Layer 5 of a small transformer language model trained on English Wikipedia (14 layers, counted from 0, width 128). Numbers have three digits each and are written without spaces.
A neuron adds its activation times its output weights to the MLP's output. To switch it off is to set its activation to zero at one token and run the rest of the model.
A neuron's activation on a vector x is SiLU(gate . x) times (in . x), where the dot is the dot product.

Input weights of the MLP neurons that the questions are about. A number n stands for (n - 500) times 0.00094.
n11 gate: 648419438538458554420525344755252582183533503463447489445336681359681411371606620384381572412418757396507430416656550482581658466500479640553563500515515475684191176538497472708493373357471571272689641507353662632551521479667397734401445353520605245660461359700536321595702650528447277539441544500532577607504595433507465339545658540553470479435517602547656482414479606576593535465366
n39 gate: 652477415485478523442364508379670629293313386361404504600374468462238645369481525458566435544377639613368629596552504376666411507559346528545508407538317637421743870645471315558373704402514687252344652564526451558663634373595523526311615593461538710598541315500435356492616434343412402403427515817530454496443500228430148488423556454701445526378346347609431456511298627420346666500605
n43 gate: 367672385532704413456391616426744569785496411331450341678223403349533446417443570434592497671395354485383511439435388729518314580422370369328571739671654493368422482518627560542608260540434597420470479361627500683489310598548519295393544642626618365517418504579562550411496456616508675576440701465432314540345322714312733589528682478568644507524613455394389579529577337570594294298572
n49 gate: 335662310503598419528563704384566533447489510404448678543394513380465607490194764391524466572373275460697525524403733566730468695452597404679439310421467542412604656679398500696524624535624670661424466366608574520556635500546561542553582464392479425497726466496546390664437477436582679611490518324397507639443511551435311254845507414524544593420412546595514644546413682426423599607391
n78 gate: 478768451522550426515556563583449405319387391458480430364539535500369544348368322586446371555582508350713619471577300251460454703373655421273358585549339319328607411586572658583293595641581699516427628470392493507388339371222603441680470534514361420666555540446545529709338462514555619618732374529507173370670765496786624379696478489507631321493558581537617602563543485496655525597681
n85 gate: 298515675362720332712452271500531380496557395465441523553581613647646397389511358230446428496475433380435419282357641556613431650641404390302458525496604236410538441579355694320563438415490537631458189534452455698466702521500592345454515538483534337348482420350260460371354593399750392322425401561441542467470648562511416728642429397570284595394569616418462679426703466464326751285623
n92 gate: 365446586589269669525388504445474640507397278600541485400580547319493424517355654620323662404359196373684420497590472357559547500483549530538359527618370401454421462500456466629347334308519510546453493511381761500588766571752500389527589637592422685507589548500504493532485500289306577503490392558445683137507721580619476457514539536267598349480463493307361558619473364618706380515580
n102 gate: 526408370300464369454463369416551525378315373514333504298652589583560489195309339545249346610650634461467774518493470489592439590660548543386400528428512492399335437561529676331530702235636585443481731545396617366669482522455554489532375419371221536618606485315643588473536593268568605478479224507610607336504614458456618767704668588515566405574337698332470430593411466597574573203395
n257 gate: 655639469445376598492421603665382600302527577550636492531430643382568619623448665602807684692435314488478527405634631485599273406529433643315241700439484648327600340695474410337500726316387537628380400534459610584693437471359245567450390330289618555713588552648266430504588486289520353567410338504581531332508431488467633385658684791418399581443649404564504482432690412460661438525527
n264 gate: 719779662425555362339294637500720531389545220519276407582572485439467724407643608610299208591329615517681701219464528443599438582461597355337617342702479721573591428593421586371424313468629480362379512394488695829394508403602458568726475546401414634511429687734712437512522478398358496472333231426727769351438545567622444434516209500216546548535582435496467306536469434461299532513571
n288 gate: 176448349406597484291465381443634415342316315463348431303581607625656665581504467551455452340567819388560328401657411573572476493500407328328552404476632457636385573504477578410196603585440642470576447574380395579578378407849516500518579249612422292622291367580395508488541532530372372739642349698477552751398504628338329421515279338592681625364417372329756405512533595310504666530363
n306 gate: 670409414567619477445401366638316471531422541779553492379604424457600610397530529346690688327507678444775314567417622672508586496519428536677449650570263395788696401541526518648549481382434602366524500465542423400454481408713413269377756512719407448454549293607639418625439755500308239359409516482406535462702574429288432500384343758401540504736355424423826391466449527448565683504365
n11 in: 492385547312713349512535512665456577571504451434795580567568364527535370388386607683417411568544582588417751617504392681723476381879550427576647625662396687798389511519485868526519416515630416530576250535581710593570557396344492340412277750623539383500538485416663644398348457564570400331457358645496212369626567476496417681621747543657444538540384416566445659573659697411362481525568
n39 in: 428677545443291313452386539425699604388537775413481347422489486530371522412399616349325278669405368644660443364558558632705444690675518867403500528560330574360406562613521405496605522383507645375508543290602478638493619567559474373563351492431444564578593360367530389407586388603668423351322650521345582402466541428475298616636588567493762471497379413617452676496451575871464550452766
n43 in: 438366760435353722471581209500312503432614620660395581382669507493379688556597298511531510452578656482527365552535616426448522358733560493691515268363471415638630469392462466612448500665567535288464528617563447405532674432422398709543414442447536706503596431384518528547466458401508345377526413544524648482661722515733199554521303396399379566410538493718579331496419640453342607787500
n49 in: 437565240604707466510380543432731640656541549544450490684333691470547517620424446358617484773394419458546510549407580470562445773386320482632507449445424639362527640597461500513457487757543536416524539456557460639379536664446448672646507493723324415531369668455389408664575596532354678453485356300507360607497292507461500503549346408623333648433435586470585562567452261406497526478375
n78 in: 394540292493533731731446480504355438410562425547639548441456537457523595443560504488522559643257760261541385421303940737564335511586576622470540409629425380604421607578493441570679640366539382437456519747714423459728617433613500519591667465471442747593459477325651564715292649396602304389620646545655689439543637357489500696234393328527388669631653515412609447746614355559496612688512
n85 in: 772458351700276720318496658449434603538455613542603570405492443428436648667518575729609511628471579570551608682570392481496492296289593665662454461473381802612489515399620302518467540608527522430523746545597425356481371489542462614677549443434421606732471511608710518481528414594313575619579676442606343392572363523544632131365537576411767394620395376549667299507247504550660296610442
n92 in: 395697377348582397439334485521330560691342445490462496619541547403543619422521520386362435576673448661586537375549197631382489558593630448573427719616562450550493486667476480370458559761642475465350524333528703531482347599661533714440421660546689293520175469500525621514346507833394606563409493541531214546360586650407552511673496637528493341510339383383622528535483406432514659435361
n102 in: 657310591208439422643552383626593633605451442461590588270461461425589632441387415377353536475401570477478622594792456518641413720655511629427607525409511455329280394564475642479584536246369409824531406712518593521571485450560511522475440470427254601696681406511530735432641551335713530529527277357616519430297455668511515590633640462504450207416328633615496279570539685493511561235381
n257 in: 591343496500597362591489217319687292523722442549401504549574352556504533452544237519442404383468716431468542743493515515493690493742511476661672404356362384537443640446774489400496251578588279313657737422544522317429624450620580493658560744559436616410442544462564547598409503640571675286514622532529527685625413316446365678453281341614500551585313683526549507671585432507415732597662
n264 in: 551729712269507544436485571331543475387313579682547508628608496448440657305525518724345290602369516412540584254529445345602352692590489371464500440526427695541682581735274625454478402563601522382347442422563399905552511532455492650472459443420463525404551569408638384417449514371366463430493405357624549294259466424694373538478334519255304551542554581581500097541482674496555435528577
n288 in: 511587583665615381547585520436536471754519620427422524586496533516206314450568434519407648557588370532384401617284492485428528474377477427504734518374468387446736366467515563226626682473546466399575500400282446504546492278189611572474597622626457624461534677293407361645696404332434523309556496537443614290652703282478515771639692531211308545493489394523371410558412633363385976571436
n306 in: 826380358592627507478351473514210479541408560731558557370549524493427587373572584379723605260531712523801462564424576558500534514567500688654447625504459592869608413553546532475601597373370579352459521515594375370375403398769526309528677549619382418574589325602639450541415753504314310370426526514421470500570578474411450559386460660446462397624313545383785411325451600405587521413349

Output weights of the MLP neurons that the questions are about. A number n stands for (n - 500) times 0.00083.
n11: 322655513565387563427182399511505377517547508376484551382512574377367431319447412482405466647394148539382296472546566504247512610621500406472305337582431267352414693563504311316479609562508407633435851569712504484292397489511695427602675491384406630597449413598541609706353562267092462523704477259382771686478517630456610425547492356527438427456429394776572219389432518361572372686783
n39: 695652544569570309544532771358212482593481327408710402659671555477621353545515376807522373274313663327558317594536454588496473594615535671341581831380652685533543603470504481474399617702440669600521426348504519651901413579489632515363352573518243496479470583457571504384397585566486380860630425417569447348408362637465350583638492441699541593508697451549633625511533588449462378447339
n43: 591561266425446426534570601629529561617356482500482644648384665567725568507575422389544571347444343387623276451378349589579478742492549480594522583360449525389685388419437396455541387389615751597686411750618639247655363295559330479421671390456351521444662570618424500283542483548525388514439573412592262439695367339490474541545637672378417590332457584377415701390635500658703654409465
n49: 540389600490744490323614711547348398639427531351385507516525394475615466437341697425389598504517594360544521580635666359520569507683471520637421572622594522470400510447414489594528682216677660638532363538647535637614657563487532507534402191447649479510468382607381357442358514354365726579372663209358666530523684459382299253485426602622548374440390465596429423740530530561475391786451
n78: 750618435367685580541492390429577425471443366527511357590210444458511616323429475452478504500297658361694422760362604430511575450557700544623615413233389380522803326739512500603517594233454430523433470576395418705528638427478492316632611459467373535413492601401601682615324624534759633364539504581626531338624714392875507573620604468336372559562588519177539689601673522785488644562374
n85: 504496646558500478474277275438219311556429451416358524475554434677390500575428488513374518608355430259395561504384434364605643321521486504369462482548655363478560588538544447377487479524515340748781419565602500573543406429577751350677365472258457418264605205539426568670406588460680504260477333391352303558292697214472680670520388816548320743295575470353583523519532461526405574412601
n92: 570412452554475573555507400571463541459423423560535686566626566461548595469466734282682618525597717398395408361422357454446377514973435464518356521570410544517252529651604397545513326574483284465372449446437805248614434530320428356511370353530576343381535522359507620605274387598416308548500542377510482379628687763562377349639626562413369522582500580687440665599463323725553420369507
n102: 458722642479530439454546457553291493582619362334594672476575371453487571678542778578759367357233296688461382467588514368518493391314372479889463278435294438374550467358427437516497351771489395622527337655676371470366318455640680464664474496355695446333471778486466507437258479669522263489507601587549423503496469594497446362406587504478550578467376349571489551570343503326507379617352
n257: 573369400539511656472477303493603500621456616733446419473538602540477645580612403702419535583471602461444401605482615445606695609624554615451429339529327611668674404671697711506480625707551391608613575564603670683190544545524373621777346539438636369425588702524421396384357496627308633410692464588553342545669511616507365419300223492717586706467299565536559281790601408532552489547703
n264: 547450377667656482827419465579525493222599567626249224427299456425633541489538647376326486683525342541565547592575352339555529461697681548562507657577416494398456346560444532451471437656535549503364535423485539431537210662493726393565482748443321362537649519432457722449647414325355418643428426656579557503633567629497543489405528411546469660687527177655432482589531487469629275568500
n288: 339412548600300649694488519518563626426527576566576468536520632681339440726655390569430500698409392455333775321493450508474559393252632335563575557435389253515491646377228590530613589794489785511455444546295434414593397485600421552750654558551599416543400508397532823533383249663601482361593386170559454460301717594561443677426309448382485327504569743521322454527698389410496608685420
n306: 690408356479602361432435554390517450603610540537749397289439508696466564290337367579308486470540880328603493302582668623579375632550517425564564464632340632535324256530590676440474280589551610816490712500570485424326482412452492403520508500696561507396397531468628549646524622653469702384672445294511619564496307452355568318619563381357738280485601493584537500348281610428433431350430

Each question names a token from some text and the token that comes next. It shows the vector x that enters the MLP there. A number n stands for (n - 500) times 0.0059.

Then comes g, the gradient of the next token's log-probability with respect to the MLP's output, scaled to length 1. A neuron's effect is roughly proportional to its activation times (output weights . g). A number n stands for (n - 500) times 0.00069.

"e", then "y"
x: 453393632618538386566586533430620541336471578370573493501465502456637402620588489327524493435475588486603530501502538422745398349579514286468695395582343551598317392146411456518452505432405599620297642476473591597492589360373513569502563603437625550467639511498442506431507496616326586439558696360423549517483618592436530581462565479454599422548624589626612488545462446551484480624422
g: 639583637583530313762705740362501450472467471442256675603590474511385656635244366672785480550484473627659581532574499722713415516368414439528595716440373433401548263346488626794674538387559605588505668400598353545375562355583400571429334512301372639138398685522597465354558442415625289627573492742347541442440563594404516354455458362500341412534483728512409626710600561578347355482445
Switching off which neuron hurts the next token most? n92

"east", then "s"
x: 597384506559565579621516614413808494458373527467547584402423433387604555624541476448596500415626518446740623666531466538537458521534482262566531491581482459374515432500433415411676531476384511534426525473528456481391484461420606470442572539576645551456521437462430558522384577409265705383580535430265482599387484544397456614617666583428648737670379500614615514497389563489336471528322
g: 455454435497597775289412584539356616478500352270486428571327536304365606295287429643357565270298572466644677422472407344414514425528399289510559573620549455556593412509421501567428695614617612519711560511376370449673528448283412620625488489398613915544578527622737618587750729485412581435426536587303510512269476647680414533537658693188470361567472644357470400417518540550733659338676
Switching off which neuron hurts the next token most? n306

" ", then "position"
x: 587400676500579568580496536462536466385521496453450576499472491378544443618485375525501401486488673475497614509584512447611509199805440383438501532570546476613393476453401561494641509552572513583409538430536481529379466468410639550528376461491609576499421471479420539430472574508235557550496602488425689547442642608568492535440522618419619524623504460811526422461356504511472523675416
g: 448316327447755450331464477375703402660636492387484418394756713530687491575666612389745495602632318403511501495595585327190486484443523457428568602588491484386633710375548523254645538568511367448621407638520541749510704325771504438522303552629452376227336322358630421476468485298538634572587378448269573678638543359435466431355426426690471312457543578624533326525289628357660241478502
Switching off which neuron hurts the next token most? n43

"d", then "man"
x: 664413580654512373687484397374596457343484500416523614504498508261619519567469431500531610364398623397581443485540433710563285520574418289487648474557434443629503371432335471496584485443213627646437565491502400472462542550453582653537412548566672523434622534577442385510512462543381601568602711607513562578396620594579617406441524596484622619558443570541462604439486641419515552536516
g: 410538487750421669401379344358498649639287298440442440540308484445627418613308562401386577692767544437501541455361562268583529386489422541465326588497659361434647762246428493474637480333473557478313601567534619624470441679667593845613456273505474546692756410577385526506541500298329573510648434343326553529565743644747368283305691612539605463657387512545623408278506510483338358595453
Which neuron, switched off, raises the next token's probability most? n11

"s", then " 4"
x: 575369623575543437483585633436666422398569636453503596480507612281509455634417359439506515550490546392547624599477526585577490420591505495457634470656427378601220483451444473522524485507340530545380447370473406547379411537497534668464524608426464673434596466388459503453590463480388585423538488527448526501474606675418523453390567628467615514470484563744509510393413590633648438575388
g: 395416433569547558458560277424617716391681497448475482279475550254501652482480615305736174451394517820627501580534613712451565597489622547541468388557806427635401475489512590258496426468452334476214650488446433479569508591475508564637426555521698517314597644551404326734473184578478390314768383305668448698593360548494640675336409279272513614524465678477408687585596541663578463536517
Switching off which neuron hurts the next token most? n85

"fin", then "al"
x: 522385610614633305694516702366492444312470477545414500469400456395544440756528482558572396380486547497532547481387484636495717385491342382533533362562450334534440435457447631373562630669519587598477259434668511478571445459477541484454511603500396522428580592426406591446506412465350598397655526416539497561519574657321608639373464505497607518582605588537586333441295593486448606552412
g: 294489390620341499536279498529473373453690402671587526567490600655370578500657304588576386444413407440535347340675706198506562399436577556346623442686475252534720670603481402405624399764686569479455516374445424804748520591492394521437696605578402450616398381406473411282585452622407625457571606629775463609561538514657390510410485216439608236468357227373604705481340549744599399365482
Which two neurons, each switched off alone, lower its probability most, in order? n288, n39

"men", then ");"
x: 517425619518534485571394610482620451344492571560300464480357479376522503512442418475516569356450600502602540615481480564609523586565342417450575456652581382507422398446540615465687504731351447660390488385619541534357535414416573622315574812328455653513634588451421487330374508473380632452466654556594563495486440530406492534564516720348470658596331657595549459404424558618550585540445
g: 350382479381362495689489134545487594445539354542765449637548488381283464617586463338381389458478569471142468480326483405435664705443370656667637584792485322340576569124578478511627460490215453595500554648273492624746550494433491621515534285534581586448547473493466400476598471516425418550431491486694404559397400791463632364562541302447634241328455410322334491423560709672458492365366
Switching off which neuron hurts the next token most? n257

"ill", then "ol"
x: 528446581493608620615359655370596643400606444351497596471481414421549523511447385533608528480635687431665730662592506452571489473649361351532657423516393456602436469359390517588521549496337561623459459523442494506423638436339630494459540531432737492414570513396475480565385376514461616424493586523426515531412384589483452539338553575359679536585373441623504614447480569541360719659268
g: 537508639514476516476692428526570604434419576538544619521484453524360543478494655302411670225760659781604488443684570585599295692500518318380458657445415550538346466414490340396497323502931446535591547559433778417637898539403275519498397477352580684614423363510411616448736596445398249502442518462640785532422775378596645540672663548418396379358369480423284491528540616527599589380530
Which neuron, switched off, raises the next token's probability most? n49

"s", then ")"
x: 612391605555508403496529628442687438345620646405539559491503568283504496667470356422553456543442556373500596567499581568537540473591511471456649442646459444588309531439478488491530518518268582559338498373480429545373497532522531681452577511437558673474557526457449481443613405476331595396554498492526527503460544669417546399449587686540567532536431588780498538366444534587583570588369
g: 325256503628492675451635587386732263699563649511633457685671605470464473655644585529419695451360394575402404574451392457514609550420578617431451515662436531312704520393378300688535554549628453626136740293567597317576645741525523588498503574557120477418541558489388593602568276345558464667452756657517353472465362626281396369561655328270647515494599581438379388589368368526611442405375
Switching off which neuron hurts the next token most? n85

" p", then "us"
x: 439389640567490508626434416420496473359465440454389603360705490360437442567494284398500473659415690461582537539632615526588589369730283350436427513643392455520381480538487345494517557552549453670388340405611542525487551491534550673502478642493649528428457563465426478418406599544419589522440583552571592491507596618513487460528514732453599718542586505631520510460408712486433407761439
g: 594661507515623348456707754363581543599687707615603509612516519493505438581591585492302632353673477403287921515784535537561459494722659426631678617296363560516542490479299360612358438589518456498547528456654488339599481466572630632452397432542363551610697530221615556401591376650420575665641583543839488643396280467801597569363427649497306699393560335459469406332455530505433335689458
Which neuron, switched off, raises the next token's probability most? n43

" (", then "pr"
x: 525440549500597435580477624415582557400525475436442603511444455290538403523525401328494560665430564436633535506545542538839541528719528482450533414539434563543452463610361529501523439505504597610414485426568471417468418487399672490507434501473652573542436593482438438528449477457095688513495554381600532574504550669478453564473547651409494679551414490732543451409359545567478547670397
g: 595311809476677447303874566812310696462362675495490615560578591367564501573039391518531590350715615535342655436394621715668322455428463335496589351411696461652404353234508576661253594518406323520600380484403519325576506578397544636446489410668458610580527440368441461539664534504525686460492472554433485417564582513403361425230581548375590585539589591512703426663437413391528337493461
Which neuron, switched off, raises the next token's probability most? n264

" |", then "\n"
x: 562379578529528521575580559399642423354436561433413594418457488389502454544523414196513497505396569409532563587551455510613525407630489528440547405591491486399239430420396531447558451515472683572470435453539396440464578485473536503468325552509578580398552535439421492511339534484215618460613611440537563551276533617486602763467572597442625408537473536682550483399435509530526520611341
g: 329543546695423383437474405644466384410561542644297493539533323471535431497768818731205392362457618367698717230628461429343563539520300458677547361646505366436465430395418380276689281578552724618712238423481534507594383322563635474437517519532483625532377307439294644331638378484395470430755696613602606496455511629625631640582484323610517436442348527728628561502269622485429420577535
Switching off which neuron hurts the next token most? n102

" st", then "udi"
x: 453278621555526423627409464467497495259457559423359547363641430422537444475407334517563565547562541428511685613491513534656611377595445330484444437586478543695442475535530356473624462487491492620440415434577421426366557486357671604520339574463557558446665494461408604438322625477414371396584519505469593609453657570574533553562397616519599531555665512566498464396381502404451566621169
g: 528828520290536304439424418284243478397302525371433422529478781373563465593646590474677662448350622336373462678590524572379532582716629584407550489335531597619498635376341569397332637357550605642705550368578498485359490706398403353698439493535608272467505391732551606485675570417537675709429535611702511059486383464510703647650462514491700415569512539312369676524669550536539577548335
Switching off which neuron hurts the next token most? n39

"ful", then " in"
x: 558430700435475433654646639381675433282415483389518618452559498335553351528389388477407504666519562509564524577486349571565502441442484467405747527606475487405452531440541473485614552528399510648508471516568450494494569494446545652506539469532455625511576495454397513458447401529142480466504670550489475547414568712496555630446588533477653683581338573577515469461365620552401594587486
g: 509435291558646340550336704522699402493143323650598722532514671416541533610211486470549497201424647397475628444644511462480593493468458474555465479549399475576552429518364362653447261449635431267679813312549449667709382523460357561378308571561423391555566747556650350528366429477535668441462688534427349454703376532749710251570639520262439558540682487408322424387548484482614649516308
Switching off which neuron hurts the next token most? n306

"pt", then "."
x: 528488606581570519768489593540558389306513549361438639439429489318663402579536406447469451390434483438465513670621529418399491378510608335417572398583288407543437453396476430419531585540389482588506420510581409473391472354466657570503548741452675474408666459405479338399452435437325745479343584491584544536512592580461602393463443501506656644476679557613453607313459620552398530668459
g: 438499471453462408461251599407174362525617567499516584822468455476301547505592606555624550371302468334317485483428459415673470491377447434159455554755704455603506581605434335468467658235281524333634683552561399635533559378454538409573485624528347376389511420456347465626642208433515536408498330721563502352384696639450454379273589530633552718425619427558674524893588398593285640347480
Which neuron, switched off, raises the next token's probability most? n306

" Gra", then "d"
x: 440339547658588395576583583514384399375468525429297589523372500467533464650494363650507688623483581501581682658599318327657674513594456168401511450546391562323480461460411374489528395520449445547427521486653571485521565484454599629521514559513432511496566588461514479477310490555329465390581577468455473508459595615389465534421613613407650492545683543593652571267471576407469532658427
g: 368454646722449379540546339584417472393490493708448318302316270355548540282414412403513386395363355497356277642560534437561638380413490499382461635627488342481421508699345491164708559872521504613448446543509208548362456664586395748517623427469473312474266530643456424629588543571433608577574209553499563422333567493398589564568237443499520791230249595463432505416365680403577590472484
Switching off which neuron hurts the next token most? n78

" Jan", then " Bo"
x: 499530647550539605603489692433561403400470504474369449516412507371579429517507370546555573588467717506590700480630423409786491571565406203487448521545469422556499488248419443511539517525468582681348546468483579548539572512297605349401448571438709551522477622464300615409412512492320692508639511521480456489471422575439595575345489622430560544438460602564481427452435467674464588648480
g: 696684532483461458505543408600514272427372498251542377624341592302583648502412721478372631367523592241494343426313350537711362477617414472731508426694434558294272358444532442647423608779511486450617457458442611257333600405572417499536499488537482179613688437581699548540533532690497434505432475292228484584537460512583297424431763332181541674278648590423622683602413443532645391399562
Switching off which neuron hurts the next token most? n306

" m", then " free"
x: 560462646588542559660626564385590354441459612524461554512480379364538392582477473468492474635515555487788584597682510462733398286720486308411445466569521487514433409540418353470549591589448487543388449393623555563506433568426615585558377710501601606613740528379523461403519598560401602390578589462545671539519539550505647464585551661492540543500661496586506591420351536359430354653373
g: 349462475806437360646477464678405487539478438532215499129304491427298418426654359324532416364427477537430485511417579569404419399366481580456282419513437591468498566606633434763472331689728249316588521531368473590448197401328602552469504604758548690596440354241743416428325491455405372534463735639523463824548342436442616380383322526452444537482680647472730524673415545563380520554454
Switching off which neuron hurts the next token most? n49

"udi", then "o"
x: 509487562542532492698602730341696441357494547434285648390433497290564329613403427479385387535598556450757649472565614464552518444546454387497496541611489424549343444496550425433555527613534473618440497549548416453438451506452612433410575516397523518505547644454441540364433496652324596401468509414374574571477586562425566568516554444501684437464469621653575366321343474616489414557448
g: 615244438571390605460479446610474383508270609552584440180587563291615419444629351462658494403556608507438475306582794456634478425486541511360388491410452485424355489293525538388551601387832328363430534692628683339568555528406575544594793381478527596299463362413600615784454655543539558500451404380660378427278168550759509392419409414430473802640488657605477505376447287358400326566730
Switching off which neuron hurts the next token most? n11

"pt", then "ure"
x: 554495603571552554698518598594630402271508503370441588418558478286627406594523412439526363307493437431529497659575512466380472436485590302413528420604391407550426442448416441441487559476302564614506326500572374473426414364501628548504511711475728486400725503423469345352421432457369767537332582439485528540485655604462651408503446543529626675497595604617467598299443567514430557634498
g: 499592511327235676522473611570200461494593591335498377755628483417554462561556415597614602378518454682434626546262416443617584719590361607615480382323563720268629544603459304416310629322334489655579581439580626452296545598500636301496501459449552532371444458582342274428606571337429684604464307613376603344219863470591666602472361327711489661363689482472721580477619442391384567348453
Which neuron, switched off, raises the next token's probability most? n85

"s", then "tro"
x: 602390621610560427513520660408660443370585658456529641439520548261519487656506404460480449475398561371528578603476536601563418532630502477473667467616480462541267505423452501502532481441346612542370555395435327560375479538536579697416562515414555626445617498432430437437543414491290566387513592480462512528498558639446536359455568565450584521539446580759487513391425588618505507595475
g: 755468600694575539437331290539344380434629636520504482387330621513619451452517651373419337498558546556536518383501549143662446563409570506430473659421484721476322449657627407606351485377246612308455330530351162630640394519592319228442375437513656565689369532528431691554513439394689287219504432316583780447513559364414602526616326632697314601389532579655570378471586620583677658457359
Switching off which neuron hurts the next token most? n11

" December", then " 18"
x: 413484493517601586519555592440540655359521365343464572494475487333531395545498525521615515491450663514739645643663462563636359346467472549447435585548438469440327564451465455464533590475526520562490566526510411525386495399251561448415539345330553523433795570481414490510506392538230639447529523625503565485365534587390663582567588606443606641557493512601447445389484520496337664749418
g: 565613430505681469558405450599574683458488706464369630611396512472317481615541253534412496410700433450662579467329334394388584676731554547522213565318365467528776762899531714542403486569627189550491541563426361345384300415450824618395394577538449596547605706706471507511571460470530411540623477592552557504530556565673512498644567715586478719601671323670802531552585504644528450277565
Which neuron, switched off, raises the next token's probability most? n257

",", then " research"
x: 542432507533485411601484548366696390345614429392428565488454510306495458582514293290446477615432559441683584591481442450636548505622490547340692523515300525457363432593399587479519526589490483530370567437447466520335515474356658486466550494431513582459469563552374591539307436487156525502409566439473564549485586660596530627480651600442595568517547500700481465345432589483504581613389
g: 372367547335553487637641313497247612344733291357354374586407443570475252704248521527470551531582650497370559457436392562489619557614339580432442574660667434735637408455448393622408540894475222765546407369277705442503483644738393666672489642598420392644405453772621401704498698613445456554477320411542595480503420566641443685493567485548554495539370524488679369414592518342700324466383
Switching off which neuron hurts the next token most? n78

" by", then " Dr"
x: 463341571567573442619595582532536458421381436474556508475487418306478401607424353372510527461474577343602643543565462436555503577612498541289616467568323493569377391480358545556438535679456438507351441510471609476439434571550633416435406600453602512433570567544400538580464522531114639492577566561468578527481542729502461605419577548528632510576540515680539443332409423612477594557430
g: 559674527375411699343477758461491336500322821490416476540361409451516520639511448403440429362336391627383337499513754625390752299265609519555342670513485431575498557328387272733761618562670582921431538357314478504471604652643465409555463552543551557652585689509331624634404709529566537531603515566535626611533312445641722606579281494415485539565548422399489721321310352546701578467446
Which neuron, switched off, raises the next token's probability most? n92

"r", then " work"
x: 616513502450520341472343507423494430208535628440533711472400551296546452619465373635432535382552573395551587423447514577664426382619493405428568614633465397501480526379380417485580530448365624743405393526575408436397547482367528570409495746533603499361668578544465402357417482524370534540575586516469597477554597677468542535399658568522538580600489511601554554427384456495507525648472
g: 477470536576355482485554490579345682298555370489582615288588663647545286470577609615455280460384506614527543626415414440466435582614557599334593600578619564548535423436352382372559521807284600550619451275303423551492295505417516643593398703771699259645446436501742590602514490706266435507502252857585521429441735574639598501354576415680616585658624488380726602659389439536383779521302
Switching off which neuron hurts the next token most? n49

"cul", then "pt"
x: 436446569590590430609318467281550522288478489390503643471525545447563349699458455538521419526681576420656774600502539527481510406591557428513665463573419410622522470486484435622495680624465596615381420457490551439505540354405429436376539566425581480493516572474500487494416466509395670516635612486519622601459563584421589670541512565337666466539526601663516465372405591484407338604472
g: 411327578579718480562496602502728593636615561501615433390443296470366674552468512521581593440459384509433712391705339487590310485517491355264476440459359598492450597432684327604529736372859648186370606547444714771746552619614522383437475546525554385701559435281318552580329468632402439425627684571554549426601370586599395425476233477447413542404398916529527621583466555635279370673529
Which neuron, switched off, raises the next token's probability most? n49

" of", then " people"
x: 517373595547508396585468570375694390369518435411420508520525428311545409623503272344461450601464589408654593536552482430522511568645447487297689474502380532534437497508400544497546580632451610531383610470487498450368504447381579558490538537444554565459497508585417562493319536459032518558458553574423507545384617615555575572370638617483621569487495498690538446307412577531497600571387
g: 486352455341366759506551484643526526327580392676466609771764436650467334563267855593391736538623407641255665675419369473600508494537595562474450401578517460435617548620531674282521621446774351611612422707223421510434723525471627567557437856533355355701512548436402294306459524465520565487438592637412563617398515610309504480377394579514375570529491646715544418643303497656606337445438
Switching off which neuron hurts the next token most? n78

" and", then " was"
x: 530375595538498391569560549364819394376572428446430522477446456281506485651453344422463433713438548371556592538531480449554510514586432525274636545530264547466348428581365533481520546629483471553398571456436450544365533454407648518492507512451616553425475523464411608511331470502094538592454554445521565539431565604492596618319629594469633564476525518629466478335432552490485544624317
g: 394643464596505638477602606505698347545441557417516555467584501480626633405443743569742573567562486668451311461456397439601685446614377602538351409644455613266332399246453635366433504216468341605659316414521214598545571525407459485472370652509519576395608482462303509406485390720738545600507716474393459548601606301526668548507440267130698511438573433354691721450405305502831587781411
Which neuron, switched off, raises the next token's probability most? n264

"ly", then " ("
x: 482429675578581383519632543524641487148561485380458550488482446291463435566450579461467473641640471445565613511416282465492420477628444451449688537628415417490316467386391360562553379576317513578403611423557380471483507690525552552537529499526465559484632452387466419482473498595218668493485572583565506587492514584257508530451680591497628632561557633549522452475497382452385558553403
g: 438433374502422438565580430515537365560462660526702635835494559669229361436542436683729513590670520426683636591493585638435682453379597502558355401488672466515509359505503325444453437729571628597535635508604410715469344661322697597378424636237346582470588422637483252573421300432376495382403481812548616582249619529775286561596551532235556687444398612519294591418550612439277533744528
Switching off which neuron hurts the next token most? n43

"s", then " 2"
x: 584366620588556415460540577441650418407596622435469569509508593286527457671443380431502491529466589394561595582498514588562515457605555462469660523654421394619257503455452450482516485526360541543330490352437443549315420556506588684459565602437542636443560481436444526438536468480294611448496530552486517505453578692410535488403545595486632483489430546730506503416425579624616477626386
g: 399511432554481311476510502378727615496624333472494357268357464379540606492622640362803213566237457697634387504511404570508434616414522633550409298564749297832430445475514669256569372511426450400291566526545431431641520520393550516733398452350473434376487618462472308703563304453498556354655482370589386501600458476681857656413569308346564634570382555469364639586714290615536491600739
Switching off which neuron hurts the next token most? n78

"le", then " to"
x: 488293627569526409525665623463555404362348591395455538499575480442685400584605548546485488502513581431478593550419460520430411381685467390412709560530302550446482385264482423469476458460387447567416327379676455506349586587348595487502533510375805553507507554522418413414470392531426594441513616438399499583396718481291589561406683552399582353570604491602535368472376452490433577641369
g: 329521569278468312392530566474652574485440350586504495562765701534683689398461487567681505357375377519387436457342462430410324531559622606466633524569457561291612725487350401562278421493422528453466563547334600681182626460382565328374488570381719591328652610659525417136551285248529458684339208406572600617426232510354444445633557344361380551301471376438440552541400412351522616225603
Switching off which neuron hurts the next token most? n288